Layer 10 of a small transformer language model trained on English Wikipedia (13 layers, counted from 0, width 64).
A neuron's activation on a vector x is SiLU(gate . x) times (in . x), where the dot is the dot product.

Input weights of the MLP neurons that the questions are about. A number n stands for (n - 500) times 0.00096.
n13 gate: 599 416 646 482 198 399 584 310 278 321 462 464 502 399 265 399 408 614 534 524 694 505 383 677 580 511 496 637 447 604 399 719 716 432 338 320 635 373 537 606 530 347 565 617 574 557 637 503 380 358 500 400 583 356 510 630 432 660 408 519 537 514 435 304
n23 gate: 562 566 350 521 590 554 572 460 344 453 626 697 430 645 558 500 483 564 670 606 392 345 341 484 585 239 539 443 601 522 391 382 425 646 340 340 423 521 614 552 517 206 408 557 683 490 314 584 197 430 383 551 266 527 331 596 487 621 390 308 405 577 652 475
n34 gate: 420 505 483 513 668 284 496 599 708 575 681 311 669 488 690 555 618 411 471 318 490 420 252 369 488 363 287 201 502 434 391 561 447 584 712 356 504 396 514 510 393 388 495 547 923 448 373 369 375 771 532 521 707 420 390 678 326 372 313 239 337 297 305 458
n38 gate: 532 444 414 541 873 570 506 571 744 403 605 331 503 617 619 517 102 490 551 345 701 710 481 588 629 325 414 472 591 487 396 634 483 508 452 617 533 400 667 598 597 626 610 425 438 533 460 376 557 390 354 569 656 610 510 522 316 495 218 158 608 549 464 408
n40 gate: 596 484 491 502 662 513 511 599 404 373 528 587 538 800 490 509 449 540 459 261 813 407 558 528 638 584 548 522 432 527 734 467 640 718 517 467 462 590 473 462 509 660 432 373 465 621 557 705 491 377 439 746 741 512 581 388 588 551 537 471 544 399 305 798
n48 gate: 286 607 395 424 745 354 482 433 727 477 564 337 661 623 664 648 463 411 640 260 652 598 426 301 742 268 438 542 491 573 489 541 493 531 391 576 473 358 555 555 330 471 576 411 555 666 535 410 392 620 464 544 462 591 490 498 467 460 466 550 608 543 684 515
n74 gate: 552 653 441 330 443 485 462 137 517 353 580 288 513 661 431 737 241 334 382 246 453 636 443 661 442 472 561 358 518 502 576 332 529 561 432 559 556 622 706 538 496 325 554 495 544 520 503 645 473 262 417 709 544 446 339 625 727 427 417 632 791 395 452 492
n89 gate: 617 606 518 745 744 462 462 452 228 747 538 546 680 676 484 610 486 673 290 398 382 856 395 472 596 325 520 433 311 344 326 417 488 517 587 551 385 300 333 430 348 721 479 421 653 728 629 308 272 542 565 483 568 618 653 411 472 447 516 415 567 586 555 615
n91 gate: 463 350 681 436 696 584 322 698 556 454 285 541 624 555 680 425 407 658 752 514 640 511 456 431 472 370 601 547 524 645 384 658 415 708 479 533 537 429 380 519 596 247 531 291 477 662 455 430 770 205 542 548 590 418 426 572 441 358 550 434 532 448 568 254
n104 gate: 404 424 560 822 501 623 532 641 390 309 674 516 424 664 295 425 409 650 525 396 620 468 401 571 531 450 447 470 347 580 496 388 436 599 531 475 482 551 526 505 431 400 533 492 445 510 583 625 549 327 654 562 490 647 510 426 451 508 529 484 397 561 650 285
n117 gate: 467 685 726 614 606 652 626 653 539 351 496 544 546 490 466 423 574 439 508 243 449 406 446 661 612 520 745 449 620 448 412 654 606 448 574 437 557 395 336 303 774 340 446 413 433 770 587 487 388 559 402 691 398 620 501 552 533 581 775 554 294 513 541 608
n127 gate: 453 532 555 377 425 400 414 790 579 440 370 817 386 728 654 694 659 508 378 390 531 498 667 455 614 618 333 330 555 376 574 488 302 506 276 342 613 559 306 784 555 468 526 630 844 471 501 381 184 432 393 596 735 570 494 520 581 592 579 493 507 387 464 732
n13 in: 489 643 378 632 481 490 626 407 478 670 390 524 727 638 231 697 623 629 258 499 337 563 526 563 515 549 396 211 599 394 295 595 447 317 619 585 396 634 471 347 344 436 670 662 475 453 392 441 372 518 456 504 539 420 463 440 568 503 457 171 395 519 541 598
n23 in: 520 590 525 382 839 537 341 645 471 298 577 468 342 478 322 410 646 296 378 629 424 428 443 613 303 395 532 330 528 390 276 614 521 492 462 440 515 701 461 517 468 545 400 353 396 449 426 608 462 455 339 663 584 493 213 537 425 437 415 437 233 447 575 681
n34 in: 502 362 635 694 559 446 349 518 423 618 417 404 648 711 457 337 495 279 782 749 401 230 416 545 285 746 601 625 562 340 607 460 634 417 376 510 419 554 361 638 573 393 350 657 193 393 484 474 616 553 687 610 203 280 542 395 282 481 803 517 670 293 575 361
n38 in: 404 472 658 269 507 601 776 608 642 322 500 426 554 475 460 337 408 484 589 651 532 499 221 252 693 341 538 756 291 653 297 582 430 367 553 492 568 395 502 481 440 490 458 572 531 517 486 337 746 149 564 376 503 564 473 614 560 522 973 548 633 498 576 441
n40 in: 247 672 582 602 474 456 582 690 542 475 350 465 448 505 581 566 464 578 660 434 313 424 528 616 455 456 605 478 470 434 559 554 360 607 725 642 617 447 334 375 426 609 570 512 660 464 527 349 337 547 392 391 798 172 690 479 490 461 253 366 383 506 466 476
n48 in: 534 515 292 565 549 509 600 415 720 520 503 409 459 339 476 383 691 456 294 592 645 307 588 314 556 356 632 430 411 460 582 838 531 539 519 595 387 569 403 562 401 456 655 533 405 654 751 512 730 502 373 545 533 500 323 511 421 475 527 614 664 773 349 508
n74 in: 439 445 645 403 495 429 585 258 460 199 505 512 757 526 390 612 543 280 729 349 688 597 557 539 403 439 513 582 738 676 186 439 416 455 408 577 539 376 538 613 129 637 580 389 388 458 336 520 478 447 573 406 485 701 517 557 315 339 478 425 726 244 663 464
n89 in: 547 497 302 481 535 658 482 551 709 308 524 466 557 554 711 454 804 339 473 521 424 423 313 503 543 434 459 663 543 434 610 457 459 546 631 526 374 447 470 474 473 484 487 584 758 517 557 652 307 443 481 738 820 445 512 610 467 416 334 285 147 690 411 288
n91 in: 250 322 534 372 587 288 144 647 520 606 458 313 502 484 505 540 670 692 806 585 508 677 426 493 438 358 408 784 685 594 491 638 352 532 406 496 652 413 530 525 515 627 529 430 223 548 559 463 509 473 536 513 498 414 459 271 685 532 341 579 365 560 689 587
n104 in: 735 365 506 564 570 751 375 664 407 600 524 546 408 496 612 341 542 667 619 495 628 595 385 409 486 447 506 518 439 616 707 289 331 472 649 378 470 421 519 579 297 624 536 602 260 620 436 681 500 595 774 572 451 669 627 520 625 486 530 506 590 464 429 600
n117 in: 355 638 580 591 425 440 512 538 350 510 434 656 576 325 432 528 346 453 551 264 502 338 616 451 232 630 556 497 623 441 353 431 486 785 450 457 688 539 473 305 724 468 382 193 462 463 629 664 533 593 322 655 430 637 464 459 900 516 478 611 481 701 499 414
n127 in: 230 309 493 491 319 713 538 570 527 470 396 309 407 463 498 221 601 471 443 555 412 520 583 710 387 336 592 598 735 611 662 674 555 389 523 596 485 689 594 367 308 644 477 703 146 531 876 680 507 531 504 472 482 495 593 399 481 368 533 502 546 702 477 505

Each question shows a token from some text and the vector x that enters the MLP there. A number n stands for (n - 500) times 0.0074.

"al": 635 625 370 446 192 437 424 472 445 482 332 404 424 522 345 635 529 378 720 386 530 455 544 214 546 527 648 426 487 484 625 598 534 501 549 555 611 378 580 485 587 504 389 427 356 454 571 475 592 176 495 508 459 507 499 403 553 259 388 343 494 623 540 802
Which neuron fires most, and how strongly? n74, at about 0.17

"ul": 547 688 366 515 369 548 443 471 480 473 410 586 444 357 240 680 619 407 669 537 592 514 582 255 326 738 596 405 413 419 559 609 406 510 632 470 602 543 497 514 563 594 508 578 419 469 546 347 583 367 607 507 520 466 588 383 572 312 246 416 493 576 500 852
Which neuron lights up most? n38

"Comm": 544 488 437 296 247 595 382 394 377 221 529 402 549 532 342 595 511 455 523 558 434 344 418 373 575 614 660 510 535 417 490 636 562 386 584 519 685 305 484 488 411 670 374 680 389 578 697 518 601 566 548 562 427 613 375 390 612 402 475 295 276 536 610 756
Which neuron fires most, and how strongly? n13, at about 0.24

"Sp": 636 617 339 451 369 552 423 479 384 426 516 421 582 281 266 812 491 478 502 483 483 290 702 275 623 634 430 460 440 444 558 686 515 535 540 649 595 412 534 546 336 588 307 559 341 488 513 511 437 536 453 481 600 601 368 547 649 367 547 443 408 646 563 812
Which neuron lights up most? n34

"U": 529 533 255 516 391 609 433 564 417 449 334 421 574 355 241 682 519 459 489 693 523 449 599 346 618 565 462 466 555 496 594 440 576 492 661 594 665 357 536 441 553 542 253 339 448 497 617 328 740 291 534 266 525 514 456 462 550 365 334 533 389 613 603 803
Which neuron fires most, and how strongly? n34, at about 0.31

"with ": 615 617 440 545 503 562 439 511 457 383 434 417 518 593 440 542 473 474 548 643 611 337 642 175 597 466 600 617 248 569 470 568 378 525 608 443 452 321 294 540 309 501 421 464 502 472 476 374 539 480 373 425 437 566 341 386 582 498 401 372 241 305 565 173
Which neuron lights up most? n127

", ": 655 444 335 652 344 505 525 479 508 363 589 527 540 445 340 576 545 397 700 736 623 459 559 296 660 470 636 485 346 553 522 518 555 500 592 418 342 266 411 528 562 586 412 443 602 587 594 390 457 283 436 483 478 539 442 400 531 537 460 281 184 408 509 202
Which neuron lights up most? n127

"ten": 567 520 300 484 341 612 498 529 473 548 441 578 450 310 240 661 599 395 648 570 579 450 490 227 433 736 471 500 244 471 742 620 390 504 629 479 605 448 603 625 546 675 385 546 509 402 511 515 555 558 588 518 445 572 589 324 619 523 542 342 330 589 521 788
Which neuron lights up most? n74

"ol": 544 655 354 526 299 570 384 528 409 517 400 433 547 474 296 650 491 491 701 608 501 411 616 378 515 800 628 410 439 303 666 588 508 518 527 496 624 558 605 486 636 576 452 500 370 525 507 416 709 405 524 431 561 513 628 362 570 246 239 464 449 650 521 836
The two highest activations, in order: n40, n38

"s ": 580 594 338 579 491 540 582 533 437 482 355 513 540 341 408 665 605 321 698 533 709 311 584 266 531 347 567 474 544 555 535 394 382 409 604 482 385 342 676 545 328 589 375 577 417 579 512 217 437 471 372 410 413 557 512 402 581 427 400 384 262 570 465 242
Which neuron fires most, and how strongly? n48, at about 0.44

"sp": 641 655 417 577 378 514 453 379 368 398 489 377 446 433 194 689 489 418 678 548 493 370 682 310 443 771 415 440 402 669 527 747 558 475 595 634 609 348 493 558 360 563 380 510 425 528 470 431 510 527 467 532 562 450 412 554 556 313 538 392 447 659 565 830
Which neuron lights up most? n13

"ens": 533 620 281 580 349 552 539 477 455 480 360 538 446 361 229 726 618 481 673 433 475 465 638 201 388 576 643 464 296 346 661 634 465 487 616 576 566 562 579 657 573 557 462 557 463 430 525 564 536 421 561 667 417 523 543 436 603 314 261 371 548 510 436 781
The three highest activations, in order: n38, n40, n34

"ations ": 512 596 179 570 444 670 431 492 364 506 474 602 509 493 468 853 550 480 638 688 480 295 601 217 609 332 523 531 523 391 480 578 381 521 668 525 397 382 583 606 495 639 650 409 562 663 577 261 423 419 396 584 497 644 424 428 541 437 434 339 457 620 521 317
Which neuron fires most, and how strongly? n89, at about 1.9

"ad": 616 656 418 496 375 505 462 492 514 521 289 427 376 480 310 762 584 425 713 472 442 320 619 277 506 596 515 453 545 480 660 720 519 496 541 397 701 437 582 551 697 471 383 400 456 635 533 442 487 377 433 704 367 502 462 379 551 277 502 427 549 643 527 805
Which neuron fires most, and how strongly? n117, at about 1.5

"we": 692 609 316 558 301 522 548 609 275 571 583 533 411 272 215 722 559 609 517 438 537 395 649 406 557 754 562 430 304 368 535 497 396 515 635 471 572 421 505 599 442 551 388 494 467 473 537 522 630 298 605 536 525 548 540 420 601 336 376 411 261 645 447 788
Which neuron lights up most? n34

"’": 480 493 258 658 379 613 624 493 330 240 458 453 443 516 420 931 528 568 655 495 644 481 612 294 596 572 549 510 457 249 400 493 317 527 609 451 661 536 374 540 575 609 525 528 303 610 644 396 442 370 480 557 303 489 379 483 616 412 488 353 582 680 449 679
The two highest activations, in order: n117, n34

"als": 640 676 363 610 346 649 514 482 511 523 502 633 515 409 209 525 584 496 714 662 534 297 544 234 489 660 637 428 360 307 697 596 459 454 622 617 668 393 492 560 637 515 417 392 459 371 554 441 642 388 566 516 488 612 588 356 587 475 504 437 457 524 620 765
The three highest activations, in order: n74, n117, n89

"by ": 602 583 355 399 446 443 587 466 428 497 463 437 544 405 459 496 503 474 478 721 624 361 573 210 646 526 644 650 267 402 468 542 498 588 583 418 424 350 534 469 355 448 511 468 425 420 460 315 558 356 367 287 434 625 375 422 682 450 440 408 186 308 567 238
Which neuron lights up most? n127

"12 ": 401 513 198 292 407 534 396 557 282 333 546 466 587 314 358 615 665 460 419 463 585 321 660 453 650 515 594 481 362 522 626 575 355 478 375 449 422 279 618 361 507 640 554 517 385 541 528 296 554 498 395 287 418 478 512 578 630 319 586 144 364 496 527 361
Which neuron fires most, and how strongly? n13, at about 0.12

"May ": 630 424 300 342 511 567 496 400 528 178 494 293 458 377 464 654 739 571 586 581 499 361 603 451 572 375 613 426 518 450 644 468 627 506 517 428 410 470 588 540 524 492 344 375 484 658 662 329 503 477 490 599 300 559 262 565 502 410 549 166 231 429 481 349
Which neuron lights up most? n23

"seen ": 510 719 437 582 505 529 429 505 548 423 465 407 559 612 475 582 575 489 551 681 478 293 670 114 599 409 609 500 328 541 413 595 438 481 569 428 449 422 411 579 386 390 440 464 565 546 379 351 575 548 390 528 518 468 424 448 501 486 418 346 234 238 486 165
The three highest activations, in order: n34, n23, n48

"ier ": 546 343 304 519 390 583 438 672 356 531 541 500 445 449 396 724 556 405 613 617 618 279 655 244 427 415 554 526 379 420 578 580 447 429 604 525 387 445 533 640 415 618 615 428 600 607 647 276 640 353 473 563 478 560 469 344 583 451 445 279 261 533 475 235
The two highest activations, in order: n91, n74

". ": 624 381 280 550 421 559 398 563 355 350 517 476 570 555 424 662 448 477 638 599 640 364 569 217 496 506 557 465 222 545 435 557 353 439 604 473 398 366 402 560 337 594 509 400 433 442 626 340 550 386 445 607 379 628 449 436 577 416 332 387 379 436 459 193
Which neuron lights up most? n104

"bo": 616 651 436 510 249 602 398 509 252 492 500 358 344 383 255 600 605 552 509 362 555 382 693 441 545 694 533 384 497 404 785 615 485 484 772 517 625 341 626 507 398 415 355 418 522 596 558 466 514 256 598 362 501 484 504 449 503 383 481 239 403 647 386 733
Which neuron lights up most? n40

"(": 711 408 339 634 382 512 658 512 497 460 470 432 540 612 495 690 578 488 532 857 731 328 716 403 500 486 634 501 420 573 462 565 392 424 458 495 428 317 627 490 474 651 308 400 401 467 555 283 598 455 534 485 544 404 375 448 632 468 460 316 354 313 558 264
Which neuron lights up most? n117

"f": 660 686 454 578 297 668 385 405 478 541 439 417 447 411 225 606 566 441 477 647 571 365 641 307 474 780 543 498 349 535 507 614 494 563 502 612 612 242 555 611 386 496 396 583 348 405 509 415 606 601 528 517 569 487 468 389 557 510 555 462 434 686 632 839
The two highest activations, in order: n89, n74

"ect": 502 616 325 587 369 572 509 358 541 532 368 546 352 531 209 666 654 380 570 445 463 432 554 266 336 718 644 453 307 468 695 561 599 514 650 657 657 430 596 626 543 673 291 513 436 444 569 528 545 420 491 438 510 525 454 528 556 394 393 298 495 557 476 811
Which neuron fires most, and how strongly? n40, at about 0.42